Layer 6 of a small transformer language model trained on English Wikipedia (12 layers, counted from 0, width 128).
A neuron's activation on a vector x is GELU(weights . x + bias), where the dot is the dot product.
The model reads these tokens: " new" " school" " was" " designed" " to" " serve" " " "4" "5" "0" " students" "." " The" " site" " of" " the" " school" " was" " an" " old" " " "cor" "n"

The vector x that enters this layer's MLP at each token. A number n stands for n times 0.0096.
0 " new": 78 -41 136 -3 -64 166 -25 -129 46 35 -12 -114 -121 24 140 122 -28 22 -1 -73 -151 29 77 -189 -44 -23 40 -3 -89 126 175 79 158 -38 -77 -137 -34 -23 47 80 246 249 11 2 6 -103 53 11 154 75 -68 -5 151 -12 -68 -73 -14 -193 48 85 23 -61 -29 -245 8 -132 17 -8 -346 -203 27 -55 49 263 -1 35 28 -10 -32 37 38 -7 5 -8 41 12 -67 -68 148 138 -41 -52 -91 112 113 -100 10 268 104 -87 4 30 -23 -12 324 -107 36 -267 -196 40 62 -28 -382 38 -177 -13 111 52 -34 -70 153 85 97 74 63 -210 -140 30
1 " school": 171 -111 72 -20 77 74 87 -70 27 79 42 -198 59 -50 130 -102 62 24 -92 -160 -56 -10 56 -116 -120 53 -72 24 -15 101 7 132 45 -83 37 -43 7 106 206 -52 -32 249 -138 -78 -75 -53 -141 96 -3 8 -21 59 112 -81 -43 -102 -34 -139 63 155 -37 -73 -11 -356 -127 -49 -78 99 -160 -130 232 -88 8 223 -14 -60 -49 55 -39 -44 30 -13 -61 -15 19 167 -125 -74 94 95 20 7 171 37 -61 -239 -14 280 112 -118 -17 103 -49 59 409 24 106 -165 -85 -9 143 62 -433 -61 -165 42 42 42 74 -64 148 -24 -45 84 126 -142 174 -5
2 " was": 73 -19 187 -47 -23 79 -38 -65 54 -127 168 38 92 -1 278 -158 66 82 8 -145 -82 80 101 -185 -91 20 -1 -7 -6 133 -67 -8 -12 30 -22 41 12 -12 161 -48 31 190 -58 -1 -160 -179 90 -43 5 -45 185 -30 218 -73 15 -87 -72 -189 90 -160 -22 -158 -37 -168 -9 35 -10 155 21 -35 23 -162 -1 328 19 10 0 11 -158 57 153 2 91 -4 -40 56 -127 -37 38 -76 43 72 -56 114 12 -1 71 258 148 -107 -36 -151 -26 -134 341 21 -257 -333 53 122 174 -6 -291 -16 -258 83 -6 -81 2 -99 122 28 -18 62 123 -209 -75 -47
3 " designed": 86 -26 138 30 61 -96 -32 -47 -25 -17 86 -34 -54 -129 125 -133 -201 238 -161 -206 -76 -3 34 -239 -45 73 -74 30 -66 67 -12 167 1 -70 70 -25 -15 79 152 -55 105 202 -38 142 -167 54 4 -56 19 -32 45 -29 246 -24 -67 -151 69 -131 135 75 -95 -96 -57 -225 103 41 -86 158 -50 -55 5 -125 28 233 49 -103 43 -71 -39 -102 37 -2 36 48 -75 66 -109 -69 233 -14 27 68 -61 171 -21 -28 67 138 73 -56 -5 -32 27 -131 300 95 -106 -284 -73 33 153 3 -418 40 -162 -56 235 105 -27 -278 172 189 39 -101 104 -124 143 72
4 " to": 11 -37 22 129 32 336 -164 -184 -14 -84 88 -57 -157 -13 97 -98 -37 19 -55 -44 11 3 113 -199 -31 137 -45 63 -4 76 -8 -4 -243 -30 -47 86 -139 -26 215 3 12 222 -28 112 -61 -63 153 68 -37 -61 51 14 38 125 74 -137 76 -218 -24 -83 15 -36 -43 -174 -32 28 -24 114 27 -92 -40 -145 16 280 69 -123 10 86 -37 85 111 -26 -10 88 -31 98 -223 -44 57 -74 2 52 -35 40 -55 -104 79 277 193 -26 49 -82 60 -127 235 -79 43 -211 21 61 -47 -78 -408 -16 -206 27 208 101 219 -98 188 -59 5 -72 204 -185 22 -4
5 " serve": -22 -55 112 -32 -40 79 -47 -198 90 -87 67 -133 -83 -223 35 91 82 138 -57 42 -65 -6 74 -165 150 12 -57 -138 -150 69 -76 8 16 -106 76 -201 -72 -16 208 -46 -54 146 8 -48 -6 63 60 -13 34 -30 39 36 153 -245 37 -47 12 -218 186 53 -78 -155 -94 -257 -67 10 -185 3 -34 34 118 -153 -14 284 -95 -172 57 60 117 -47 78 -57 8 7 -46 198 -83 21 -30 -18 39 20 100 51 -120 22 44 337 229 -23 31 -155 39 -86 247 14 -67 -274 66 242 158 0 -261 -73 -151 40 333 40 100 -194 177 88 -27 -65 236 -114 115 5
6 " ": 1 -126 18 36 2 65 -63 -115 20 -59 -33 7 -67 -77 20 -217 45 104 9 -46 -125 29 101 -163 -14 51 -14 -17 -53 95 400 39 -32 -9 54 -43 -116 -27 205 -94 -17 169 -71 19 -55 -35 36 -26 -14 25 198 40 43 -57 -8 57 136 -247 136 -110 23 -122 -40 -212 -25 62 -32 178 -7 1 -57 -150 -119 249 60 -76 21 114 49 -26 113 -107 -283 28 23 107 -117 3 26 37 -105 -19 33 92 79 -21 82 226 189 -191 92 27 71 -168 280 28 12 -270 31 30 35 48 -231 -64 -195 22 27 133 119 -147 198 121 49 -62 69 -318 107 -61
7 "4": 47 -110 30 -14 -43 82 -81 -107 -24 -96 185 -39 23 -39 -2 -49 32 52 71 -52 -30 136 53 -201 23 64 27 40 -34 -15 256 -28 -12 -22 -28 -19 -72 -3 161 -33 -38 210 -55 65 91 26 -47 -66 -67 -220 45 -2 -13 11 -31 -64 109 -257 144 50 -69 -128 -31 -194 -72 105 -63 128 -42 -35 -9 -147 -142 209 89 -42 -151 184 30 -9 90 -146 -133 24 -22 54 -74 -9 76 95 192 -40 -16 82 35 -22 -5 276 166 -119 31 115 78 -153 284 49 45 -342 75 33 12 19 -346 -35 -181 53 4 127 85 -196 200 202 37 -48 61 -292 103 -139
8 "5": 94 -86 75 -21 -9 71 -89 -115 20 26 235 -12 -10 -31 -29 -102 21 169 42 -68 -14 18 -24 -211 33 81 17 34 -34 46 238 91 -20 -29 15 28 -82 30 181 -55 -63 228 -51 10 73 2 -45 -54 -12 -219 72 82 -48 1 -17 0 75 -269 112 85 -85 -91 -17 -176 -108 115 -45 149 -63 -28 81 -215 -166 188 77 -65 -97 89 16 -45 55 -104 -99 61 -58 91 -71 -86 112 130 163 -44 -56 32 -25 -59 -9 293 155 -175 -11 156 15 -126 281 44 -1 -367 98 11 -16 57 -351 -10 -157 58 -26 71 42 -248 153 189 2 -11 77 -270 101 -71
9 "0": 75 -130 -48 -17 -110 164 -128 -66 19 29 229 20 22 -84 36 -101 44 275 112 -61 -33 15 -21 -174 62 117 -20 100 49 94 246 68 78 -50 21 -22 -49 -42 143 -59 -50 228 99 -40 -36 12 -27 -35 -156 -144 -11 108 -63 -83 -27 -70 77 -229 143 113 -181 -114 -2 -189 -140 47 6 203 -76 11 58 -209 -162 179 48 -32 -84 69 27 40 -24 -110 -98 109 -57 2 -206 -49 110 57 33 -117 -72 18 -7 -115 32 264 160 -166 32 154 38 -39 267 54 -131 -342 29 -5 10 105 -282 0 -125 136 -66 14 74 -207 195 166 -13 -5 132 -245 106 -37
10 " students": 241 -70 141 43 105 29 19 -12 -36 -51 86 -93 -92 4 95 -142 123 113 65 -202 7 -120 -65 -180 84 136 -17 19 0 89 25 19 -47 2 108 124 -65 1 262 -86 -74 255 -72 86 -139 -48 -45 4 -58 -111 -31 17 -47 -12 25 -126 0 -141 76 103 -3 -19 -19 -326 -78 -40 -57 128 -97 90 92 -41 -102 266 1 3 30 75 17 -45 0 -43 74 -50 -95 93 -55 -90 106 11 -65 -64 -5 48 -27 -179 -1 268 93 -133 -93 3 94 -46 244 -21 -131 -249 69 194 103 116 -449 -124 -194 -9 127 22 65 -291 153 104 -76 36 165 -57 260 27
11 ".": 51 -128 139 51 4 -24 26 -22 -71 -81 -32 -137 16 17 -24 -86 -28 225 95 -51 -116 12 17 -181 50 165 -80 17 -70 72 80 18 44 -17 -12 104 4 -23 136 76 66 233 75 111 52 -1 93 31 0 93 -22 -28 -23 -117 -16 -7 -105 -166 128 -147 -40 34 -4 -197 -12 -83 22 158 -51 13 39 -184 -88 261 2 -75 29 57 -94 -2 99 70 56 -43 -12 152 -14 26 164 -120 25 143 -51 -29 -33 -146 27 178 244 13 32 6 -22 -116 248 -18 4 -235 51 58 -157 -65 -385 -18 -81 -37 -61 6 31 -174 211 37 34 52 147 -460 96 -96
12 " The": 133 -85 216 55 -11 -23 17 -59 -14 71 -25 -1 -111 -35 393 -109 -34 15 86 30 -141 51 -20 -174 -53 64 -47 -34 34 47 28 20 57 -75 -1 -38 -176 77 -9 -82 92 190 51 163 12 60 23 -59 -47 31 -61 -23 171 -144 -2 13 -23 -231 143 -9 -98 11 -39 -270 53 -16 -29 93 -135 -126 -99 -202 -5 226 38 -76 -38 35 -58 -33 73 55 8 47 -31 81 20 61 100 76 7 57 -120 255 -99 -179 154 147 227 -22 47 -67 -14 178 270 -11 -39 -86 83 -65 24 -74 -168 73 -173 90 -42 -14 -35 -64 200 0 -70 -65 26 -446 -24 -33
13 " site": 36 70 112 -62 46 116 51 -41 56 109 -8 -173 -68 -110 95 -230 34 94 42 2 -42 -42 45 -162 -188 -51 -22 3 -25 -2 -53 80 67 -130 -2 26 -57 85 39 -22 -68 186 55 148 -73 -15 15 53 -85 -109 92 -3 100 -131 -47 -69 -199 -254 60 138 -36 -80 -238 -295 13 -21 -81 32 3 -51 313 -167 95 273 -89 -61 37 49 6 64 91 48 -29 -9 29 111 -9 83 180 -15 9 142 209 84 9 -264 144 43 54 -49 -59 -136 29 59 285 -166 2 -80 13 -62 110 71 -415 -2 -196 41 -72 145 47 -5 248 80 -168 51 190 -158 54 35
14 " of": 117 -39 -31 -2 -14 72 -30 -219 -92 172 -51 -118 -12 25 199 -78 -75 102 -79 -67 -53 87 53 -223 24 86 -15 36 -123 23 -178 132 -63 -55 -25 -55 -211 -58 63 -40 30 308 -14 144 -49 -17 -5 35 -59 -81 263 -30 54 -6 32 85 122 -306 45 -75 -167 -29 -16 -199 -39 -44 -88 48 -47 -30 60 -57 -86 164 149 -135 64 184 -20 77 54 35 25 58 63 -8 17 -11 84 -82 39 61 16 -39 -118 -141 46 148 302 -96 138 38 40 -103 309 -122 -21 -67 9 28 73 -21 -355 5 -63 17 112 36 89 -3 230 15 -95 -13 181 -309 104 -91
15 " the": 125 -68 85 -55 -79 -3 -23 -162 -54 4 14 5 -58 -4 477 -76 -25 13 -15 70 -157 17 55 -192 -54 77 -44 -78 3 98 -27 96 7 11 -48 -81 -183 67 8 32 -2 159 12 148 -61 31 43 -72 -91 -53 -40 30 76 -3 -7 7 -4 -287 76 38 -126 -4 14 -262 5 -19 -69 53 -33 -108 -129 -125 -24 225 12 -75 -14 -30 20 58 68 -4 -36 29 39 32 23 48 68 146 -3 49 27 151 -90 -106 105 255 252 -104 -3 -18 -48 181 291 23 -54 -142 44 -108 21 -29 -198 18 -196 55 -51 85 83 -16 199 9 54 8 79 -442 47 36
16 " school": 180 -28 89 -24 84 70 125 -41 -3 144 49 -144 86 -44 189 -120 19 14 -84 -110 -75 -51 58 -103 -216 38 -16 21 9 92 -31 114 3 -124 37 -38 -12 158 194 -44 -66 228 -148 7 -105 -34 -176 106 -43 -33 -31 37 163 -114 -1 -69 -85 -124 34 124 -30 -61 -34 -358 -140 -19 -93 18 -22 -150 200 -87 52 179 -6 -31 -31 56 2 -42 -24 -26 -48 -45 39 179 -78 -95 91 40 -15 92 288 26 -148 -301 26 167 157 -125 -15 64 -36 85 365 9 152 -136 -35 -31 175 60 -398 -101 -119 43 -1 19 38 -50 143 -97 -71 61 202 -169 212 43
17 " was": 76 37 219 -66 -18 82 -19 -35 52 -79 189 66 121 -1 325 -154 53 75 8 -92 -108 75 105 -194 -160 21 79 -27 -45 128 -79 -23 -27 11 -24 11 -14 21 133 -25 6 168 -72 43 -184 -162 73 -37 -36 -102 196 -31 229 -62 25 -55 -119 -213 96 -182 -35 -123 -42 -178 25 47 -31 102 101 -42 1 -169 9 292 6 6 12 -7 -119 69 125 23 103 -14 -21 34 -86 -33 42 -97 10 123 5 122 -4 -23 100 173 168 -118 -40 -157 14 -135 297 11 -305 -276 81 135 195 -6 -311 -36 -208 92 -34 -104 -20 -76 122 -20 -78 61 154 -208 -100 -28
18 " an": 110 -143 202 -32 -91 -12 32 -181 21 -145 -69 47 -91 -70 255 -138 -24 64 34 -125 -102 -43 181 -241 -91 33 130 107 84 -87 -25 39 -14 -17 -10 163 -147 -38 195 36 -133 151 22 99 -195 -75 145 -87 81 -96 -63 -64 45 -80 26 -143 -123 -101 39 -145 69 -56 34 -210 -79 134 89 71 -35 -29 0 -145 80 292 193 -208 10 -170 -42 85 173 1 -175 7 -32 -30 -7 22 10 113 -50 37 -172 218 -79 41 67 92 199 -148 4 51 104 164 309 27 -15 -226 109 -55 149 -33 -137 9 -169 24 73 86 -33 -116 158 162 -138 -88 194 -223 -18 112
19 " old": 111 -138 118 140 -48 -56 -92 -65 -58 22 -44 98 72 -121 217 -74 -63 27 -94 -118 -104 13 164 -260 -21 60 -12 70 25 24 50 86 -44 -40 125 152 -83 85 199 -94 -45 232 1 10 27 -36 -68 -100 14 -108 -10 24 243 -111 11 -41 -29 -210 125 212 -168 -43 -36 -174 -177 -72 -62 -52 -10 -109 71 -150 146 350 84 53 118 96 -45 -122 93 -86 -43 13 -99 61 -75 -26 122 4 53 82 -67 89 -160 12 81 140 -3 -165 -43 6 9 31 233 23 174 -254 -61 -19 168 66 -346 -48 -192 28 -39 199 22 -120 216 89 -129 31 126 -187 -64 88
20 " ": 71 -44 30 13 -18 61 -64 -57 41 -4 -26 100 16 -127 106 -274 0 -9 -35 -73 -152 56 194 -214 -120 0 12 106 41 94 419 87 -3 -57 34 106 -103 86 178 -211 -71 166 -20 -9 -94 -24 37 -22 -54 -4 132 21 112 -69 -54 44 31 -197 145 -72 15 -103 -21 -250 -36 31 -29 43 50 1 -63 -194 -13 286 95 0 41 56 21 29 126 -119 -267 14 -8 22 -112 15 19 63 -125 14 53 75 13 -50 57 124 115 -207 109 33 114 -106 245 -59 73 -198 79 -49 145 20 -229 -34 -197 38 -16 148 -21 -105 210 16 -13 10 96 -334 28 -7
21 "cor": 41 -25 -11 -47 145 91 -37 -24 70 -75 -83 20 -49 -151 43 -102 132 86 -8 -80 -181 140 175 -284 -31 -235 -52 53 18 -78 49 -17 96 -53 -12 152 -63 37 233 -102 -199 356 181 64 -1 -9 -62 -131 74 -143 -20 161 131 46 -198 -38 -2 -197 236 49 -173 -92 -132 -197 -124 79 -135 49 -53 -60 38 -163 -47 248 54 -157 87 -5 94 52 128 98 -98 77 -11 144 -68 -74 -33 25 -67 233 158 58 -115 -70 35 194 158 -60 -95 -11 123 -112 367 -31 16 -168 -117 -26 133 -5 -117 102 -147 12 23 116 -129 -140 100 90 -170 132 -4 -142 -10 19
22 "n": 124 -51 77 65 -192 64 -22 -78 81 22 127 -38 -5 0 151 -117 -105 -96 -110 -103 -165 131 90 -118 -121 44 -47 262 -61 -88 132 80 112 32 -6 -6 -44 12 118 -143 -105 432 51 10 -115 -125 -35 -175 -196 -57 -36 107 69 -51 4 -92 -31 -267 41 -1 -71 -150 -92 -208 -12 74 -92 106 262 30 29 -175 -67 303 52 -1 -48 73 -114 27 41 -127 29 21 5 -63 23 30 78 6 144 56 -37 85 -26 -38 104 209 73 -174 -87 177 131 -207 190 -70 92 -295 -26 -10 241 42 -134 -34 -29 70 -21 146 -17 -150 223 -52 -188 -36 199 -191 62 -38

Each question shows the input weights of one neuron of the MLP. A number n stands for n times 0.0012.

n372 (bias -0.037): -49 -7 -67 81 50 30 238 -6 -157 21 33 46 165 280 -67 193 -30 -97 150 -255 -85 15 13 -73 -86 -24 21 34 242 75 72 -10 141 -16 -202 108 42 12 40 13 25 -65 6 40 40 -89 -58 37 174 -101 -120 -43 -119 146 -208 -3 -119 -185 -104 97 10 99 56 -51 44 44 -52 24 6 -206 76 -14 17 -50 194 -71 9 -160 -146 -12 -135 6 -41 -69 57 -62 -126 131 9 -40 59 -77 -172 154 -34 51 -30 -53 -103 88 136 -127 -72 41 -8 188 128 -81 -45 3 -163 21 92 210 -121 99 -68 -40 -13 -233 5 78 85 -6 -101 19 -31 59
Its two highest activations, in order, are on tokens 0 " new", 18 " an"

n125 (bias -0.041): -154 -163 243 91 209 283 62 -197 -113 128 -58 67 45 -43 -15 105 120 73 30 18 204 -158 167 -126 88 -113 140 31 -77 -208 -99 -19 -116 181 29 19 10 -210 75 68 80 -147 -125 -113 -47 -176 85 -70 26 43 150 -157 -110 -27 -109 -196 -56 27 -50 -21 211 88 230 -34 123 71 -18 60 -78 -75 -195 104 -149 44 35 0 7 -301 -86 130 102 123 198 -47 142 0 -248 148 -11 128 -69 -45 53 128 -64 21 71 4 0 -4 276 4 -149 -88 -41 -166 -113 42 -238 48 -304 -154 62 33 -76 24 -154 40 73 143 22 38 120 -8 -107 22 -47 95
On which token does it fire most, and how strongly? 4 " to", at about 1.8

n171 (bias -0.006): 109 35 44 19 267 121 -3 -164 -62 26 -118 20 -83 143 81 287 -138 -32 -155 43 56 65 -9 40 -29 37 0 78 127 39 -57 -155 3 17 -115 49 -49 50 -68 12 -3 -17 -181 0 -140 -89 85 -34 152 -86 46 -61 94 -151 253 51 -84 -94 -14 96 118 -57 -101 -39 -109 -22 17 -20 -31 75 -92 -8 16 -26 122 -102 104 136 -92 -160 36 59 120 209 -149 -155 47 -106 -150 120 -72 -102 78 76 92 -95 114 117 0 -6 -5 47 114 47 -99 91 78 72 -75 -100 -94 38 11 23 45 64 -165 6 -264 124 -38 12 14 12 16 2 -72 36
On which token does it fire most? 12 " The"

n109 (bias -0.035): -34 -146 217 65 -6 91 -91 -76 -28 -77 38 -108 -140 -87 -70 79 77 -37 -105 159 55 -17 122 10 106 -30 210 -3 -160 131 -10 -128 174 142 83 -132 40 -5 -88 -3 51 -172 -11 85 6 28 110 92 132 28 27 93 91 96 189 -97 120 2 163 55 -146 21 -107 4 24 145 103 -84 -172 88 -60 105 -28 -50 38 0 -27 79 -25 -187 -91 41 -13 -155 -60 27 31 -201 120 78 -67 -32 -59 37 -50 -145 225 9 126 17 16 -84 -40 37 -23 115 -67 38 -12 3 -134 -129 53 -74 -62 -60 -35 -99 43 -73 -75 -74 50 -147 71 -38 -90 -95
Its two highest activations, in order, are on tokens 5 " serve", 0 " new"

n4 (bias -0.020): 46 -48 53 -6 76 -102 -101 -88 -177 -31 -10 56 -153 -40 -2 -36 18 77 -64 -126 82 3 -125 80 152 50 -15 26 -121 97 -42 54 -41 111 -3 75 36 -127 -56 91 118 -81 93 -76 -128 -140 180 35 -107 48 128 -147 244 -35 88 59 -45 132 -111 -16 116 66 78 -34 -10 71 159 72 -82 172 -55 50 56 53 -21 -6 108 23 39 18 123 79 125 65 -44 20 -79 78 124 -77 -49 36 -71 -216 -32 26 72 -49 -35 165 -23 17 -273 5 46 62 -111 -55 54 124 -88 -90 -14 -19 -23 -88 28 -52 -170 64 -15 -8 11 -3 -83 -31 -156 102
On which token does it fire most? 2 " was"

n278 (bias 0.005): 28 93 -58 75 -113 -107 -10 -78 -47 20 116 0 76 51 -85 101 32 88 -66 81 -82 -140 39 71 -31 120 94 -50 -55 32 24 -11 75 59 195 -14 100 59 73 -11 49 -53 -64 -168 207 36 -150 -22 85 -43 36 57 -124 -123 -102 104 -58 55 -93 -12 -186 187 23 26 -162 -41 83 88 -148 27 -14 -140 -192 4 12 -58 -156 90 33 -90 -44 -60 -17 150 23 113 39 -51 91 -116 66 -21 29 -8 8 37 -148 -74 26 -68 98 -3 -10 -98 -10 83 30 -25 112 -60 -13 12 -42 10 -4 -12 -64 -8 57 30 14 99 50 -40 25 -52 -69 296
On which token does it fire most? 8 "5"

n24 (bias -0.041): -89 -62 79 172 -27 -115 14 -168 36 77 -65 91 -38 17 -40 79 -176 -179 -58 -19 -82 154 -49 54 37 143 25 -143 178 44 -97 -68 78 -192 23 -78 10 -5 -24 139 -120 40 42 210 79 188 83 -76 155 20 -32 84 74 9 6 -71 9 14 -47 63 78 -119 -56 -33 -5 -40 94 -75 -30 -35 -188 73 -73 18 30 -20 -123 -142 38 -33 -91 -150 35 3 237 232 66 -53 71 -64 -148 117 -97 74 101 -19 11 -123 60 -86 -11 -66 -162 -60 103 59 150 16 -85 -63 -127 -99 40 0 -37 -89 158 62 23 51 -13 3 11 -170 -104 32 174 124
On which token does it fire most? 3 " designed"

n505 (bias -0.019): 13 35 226 74 -121 -3 110 -52 -50 271 -17 -132 -75 -64 35 -140 -6 -42 142 -16 3 -94 0 -22 57 69 -125 21 -14 182 -33 -47 -64 -97 -111 -51 0 -159 25 115 78 -51 -75 59 83 -159 56 167 -161 -3 130 -153 88 -171 114 33 -27 149 -13 -12 18 21 3 -86 -106 -108 201 -196 -98 -187 -105 184 84 39 -151 40 -22 89 -90 63 46 187 -88 -110 136 146 133 29 98 171 -52 149 114 -26 54 -102 63 -164 65 -98 -108 -36 13 110 84 174 160 145 -40 -75 -277 -67 26 -188 -90 -179 40 -97 -117 -114 -5 30 -10 -217 61 53 -108 125
On which token does it fire most? 16 " school"

n146 (bias 0.013): 13 102 121 12 -129 15 36 10 -66 -28 -140 56 -157 11 -65 -59 165 -88 -87 -67 82 -16 -34 -38 45 3 -73 -136 -20 146 -12 -137 59 106 130 -84 -41 -179 -182 292 154 -107 -41 76 -114 133 32 83 101 13 121 200 69 -29 24 97 3 -52 48 21 -165 -95 -135 -2 -3 -99 8 75 -80 -20 12 88 -74 -62 -162 150 24 82 48 -66 54 61 162 -15 -52 89 28 -15 77 -94 -114 -68 82 41 46 61 -8 17 33 3 -10 25 38 83 35 88 41 -63 91 44 -11 18 18 165 -93 -223 82 -87 -53 -56 -119 40 40 -48 15 90 14 -146
Its two highest activations, in order, are on tokens 5 " serve", 0 " new"

n477 (bias 0.011): -8 6 31 -127 -177 177 -72 44 -19 -26 18 -28 -79 209 -101 56 0 26 -158 135 14 -69 -61 -144 157 -14 177 0 -15 137 -15 -131 51 122 -29 69 38 30 155 146 20 12 103 12 -89 -62 -150 -12 159 -62 -156 -36 23 -91 -61 -9 68 47 47 185 -100 19 -107 27 64 104 -156 64 -78 -27 24 3 -80 -48 -27 -47 63 -55 -50 41 -113 229 -67 129 -52 87 63 35 -130 36 84 50 107 -230 -132 -36 -92 85 -21 -84 -90 84 69 -69 -30 -154 -80 3 -21 -43 -113 -149 19 31 -29 -66 68 -165 -26 204 -77 95 67 92 -123 41 -217 9
On which token does it fire most, and how strongly? 21 "cor", at about 1.6

n367 (bias -0.014): -64 65 -90 84 10 -105 45 -139 -86 -121 50 -101 -66 -126 -39 202 -35 24 -167 96 98 78 52 -119 -163 -127 134 -35 -69 99 -68 -257 -84 89 81 -100 147 45 -133 62 -119 37 58 -79 -105 106 87 45 -99 -47 -131 85 33 104 25 83 -58 51 55 218 -16 -133 150 -120 162 113 -61 -15 87 156 -16 35 279 -10 48 -52 0 -60 0 34 -61 37 -3 93 33 -280 -30 13 21 105 53 122 3 -6 179 88 217 -57 66 -45 -63 6 -36 -293 -5 3 99 68 25 6 28 14 -48 0 7 3 40 118 48 -16 23 18 50 -28 -157 107 -23 -50
Its three highest activations, in order, are on tokens 3 " designed", 22 "n", 5 " serve"

n243 (bias -0.020): -9 180 110 146 -105 -51 -141 -71 -96 37 -61 -29 94 68 10 -68 46 6 -116 -76 124 -90 -95 16 -131 -99 -159 -71 89 41 -128 53 11 -45 -3 22 162 -14 75 209 -132 -32 305 -58 -32 -71 20 229 43 15 -65 98 -3 3 135 208 -95 -12 -9 -121 -46 -39 166 -28 17 -150 -70 50 12 -102 66 72 -3 111 -231 145 -69 92 36 151 14 32 73 22 135 -119 45 66 -90 97 0 191 -102 87 71 -89 -79 -133 -22 -136 188 39 63 -96 65 -102 48 69 22 -163 -50 8 -46 -18 56 -54 -28 -75 -214 -67 160 -43 -41 -105 -54 90 27 -25
On which token does it fire most? 13 " site"

n51 (bias -0.036): -166 38 130 86 -88 54 48 -76 -130 227 70 -43 -80 9 -58 -147 -49 -22 225 -50 -28 74 127 19 133 -74 -204 10 186 83 16 -17 96 -16 -13 40 68 -178 -168 13 -32 -29 -121 34 106 160 -121 130 -8 13 36 -108 -38 -84 38 -10 167 -68 31 -114 -289 -56 19 64 -102 0 143 -3 -131 -102 -44 64 24 -77 -131 108 -95 -10 114 -40 99 52 -18 -100 74 220 147 98 -122 59 -45 118 -112 54 9 73 34 -20 6 -84 62 129 6 -45 144 -20 99 -94 195 -241 -163 123 21 -51 -54 -91 72 -140 -93 -333 12 158 72 -168 -66 76 -35 203
Its two highest activations, in order, are on tokens 8 "5", 7 "4"

n328 (bias -0.070): 10 -57 255 185 15 160 0 -73 37 138 37 10 -212 93 -17 68 74 -150 246 89 -37 51 -103 -48 137 -156 -4 -4 15 33 -6 -197 59 -132 -28 33 59 17 -96 -87 56 -170 -10 -60 78 -28 85 131 4 117 26 -63 109 -133 183 116 -50 80 68 7 198 -7 10 -68 147 58 115 27 -228 -191 -169 -22 -60 -8 3 -36 117 48 -77 -74 -98 232 -92 10 56 0 182 123 81 -14 -172 -18 -123 154 -38 -57 214 -251 106 -14 152 -233 -122 -39 -76 -155 34 123 -61 -4 -33 -247 157 10 -81 67 -162 -108 53 -41 140 -246 123 -212 -53 29 -213 138
On which token does it fire most? 12 " The"

n22 (bias -0.057): -58 -109 144 139 199 -40 222 -27 -3 0 47 46 120 74 -121 202 -181 91 45 -9 -72 130 146 22 140 -61 148 7 -205 -23 -133 -23 -179 59 13 -7 8 0 3 215 22 -41 20 -210 144 52 -6 -148 292 25 -114 76 53 7 -74 36 -67 -116 36 -57 -184 64 -108 -141 -12 -93 -39 -220 -55 125 -164 11 -3 -28 -95 58 21 -27 -47 226 15 -30 20 26 106 13 -6 69 19 24 -50 -77 -107 -110 129 -81 46 -119 52 -91 167 16 -66 -81 -63 -36 228 253 -58 -53 -68 -197 76 -72 7 -89 -29 -81 -167 110 101 0 43 -77 92 5 -58 46
On which token does it fire most, and how strongly? 0 " new", at about 0.31

n304 (bias -0.015): 79 -9 46 3 34 34 57 -79 -94 -55 -68 -61 -23 28 45 32 19 98 -187 -20 -50 -163 26 84 81 -228 9 -209 185 128 -117 -45 -30 105 -104 117 48 62 -114 24 92 -71 19 -37 -86 -48 111 -37 102 163 5 75 -66 85 138 -255 6 -116 -206 72 -34 -157 -25 131 -83 -24 42 -36 -131 -12 0 116 -74 -78 -90 -9 110 55 -70 14 -30 8 -38 135 3 108 3 -41 14 132 68 -62 -50 -60 59 203 106 33 11 -84 -21 9 -75 181 111 42 -71 -150 -53 147 0 103 34 0 -131 55 -103 71 81 43 18 175 5 -80 -31 69 76 227
On which token does it fire most? 0 " new"

n357 (bias -0.021): 105 -141 119 151 195 -34 218 99 31 164 -153 46 0 -3 -70 -52 21 -51 239 -71 -85 -76 26 -186 97 -144 -70 -20 13 59 0 43 -6 -101 -188 -90 -92 -66 -5 49 82 -84 -143 98 47 93 -21 44 7 -37 -44 210 67 -117 142 -33 68 -29 9 -12 -14 200 -150 -42 59 -73 55 -114 -172 -137 56 -87 -95 10 -33 228 -46 -34 -118 122 -157 219 -89 157 149 -30 133 167 38 80 -42 -114 52 121 -65 -12 37 -80 78 57 38 38 28 225 -107 -29 48 51 29 51 -257 -27 79 202 7 0 -59 -101 -134 -138 12 46 61 -163 -169 31 -62 40
On which token does it fire most, and how strongly? 12 " The", at about 3.1

n94 (bias -0.014): -51 -12 156 77 -99 105 -68 -132 -74 253 -39 -29 -27 183 -43 -25 -82 16 56 -54 87 26 -42 80 122 -37 93 -53 -136 -80 -67 134 -164 119 91 -77 0 26 -40 -34 129 -77 -109 -58 93 108 103 106 6 -5 64 -124 -22 55 158 184 109 -36 80 -50 -3 -43 97 -42 3 43 93 56 -56 -177 -164 95 -18 -123 86 -110 18 -38 -11 182 110 158 13 15 -66 -31 38 48 22 -37 -178 -36 -57 -27 107 -58 178 -179 85 -52 136 102 -93 36 37 -99 -97 159 -141 -14 -26 0 2 30 13 83 -31 -138 -80 64 74 -59 48 -37 -73 -92 -51 -37
Its two highest activations, in order, are on tokens 14 " of", 12 " The"

n127 (bias -0.022): -92 57 -65 -140 -21 88 -14 -66 8 22 -19 -78 12 43 -100 51 109 -39 -180 70 127 40 67 41 -78 5 61 -192 131 63 14 -89 49 55 -128 116 -34 -39 57 -304 6 114 33 103 106 65 -37 -163 29 70 119 -26 -141 44 109 14 11 9 -27 157 156 -80 -60 26 -18 46 29 -100 86 -26 -191 86 42 115 -31 -74 -56 -50 -50 170 -101 11 -26 261 6 -173 33 3 53 -62 39 99 -9 94 -51 -50 11 -82 159 -214 -23 -39 -66 -124 109 14 86 11 -17 -122 -66 -120 8 41 -75 26 -82 -112 75 -44 -81 -34 -18 45 -157 35 141 -34
On which token does it fire most? 21 "cor"

n366 (bias -0.044): 125 -11 -7 120 75 14 147 -111 -178 -106 71 -16 -128 49 22 93 -110 104 -38 62 16 175 78 72 286 153 214 -4 -39 202 -171 -230 -220 47 -20 -77 172 63 -61 154 -91 -64 -3 111 11 26 182 -273 107 191 31 -123 191 110 208 -45 110 -6 13 55 -47 -103 109 -36 97 -6 -65 -52 -88 7 -327 9 -50 -3 -51 120 -3 149 8 -94 22 -61 0 43 67 -91 97 -111 -27 -72 -142 216 -326 188 168 125 72 -21 -37 -145 53 -27 -33 -161 11 24 76 -99 0 57 -70 -13 57 -177 26 -19 -121 113 -84 -132 0 -31 99 -7 -57 -53 53 -14
On which token does it fire most? 3 " designed"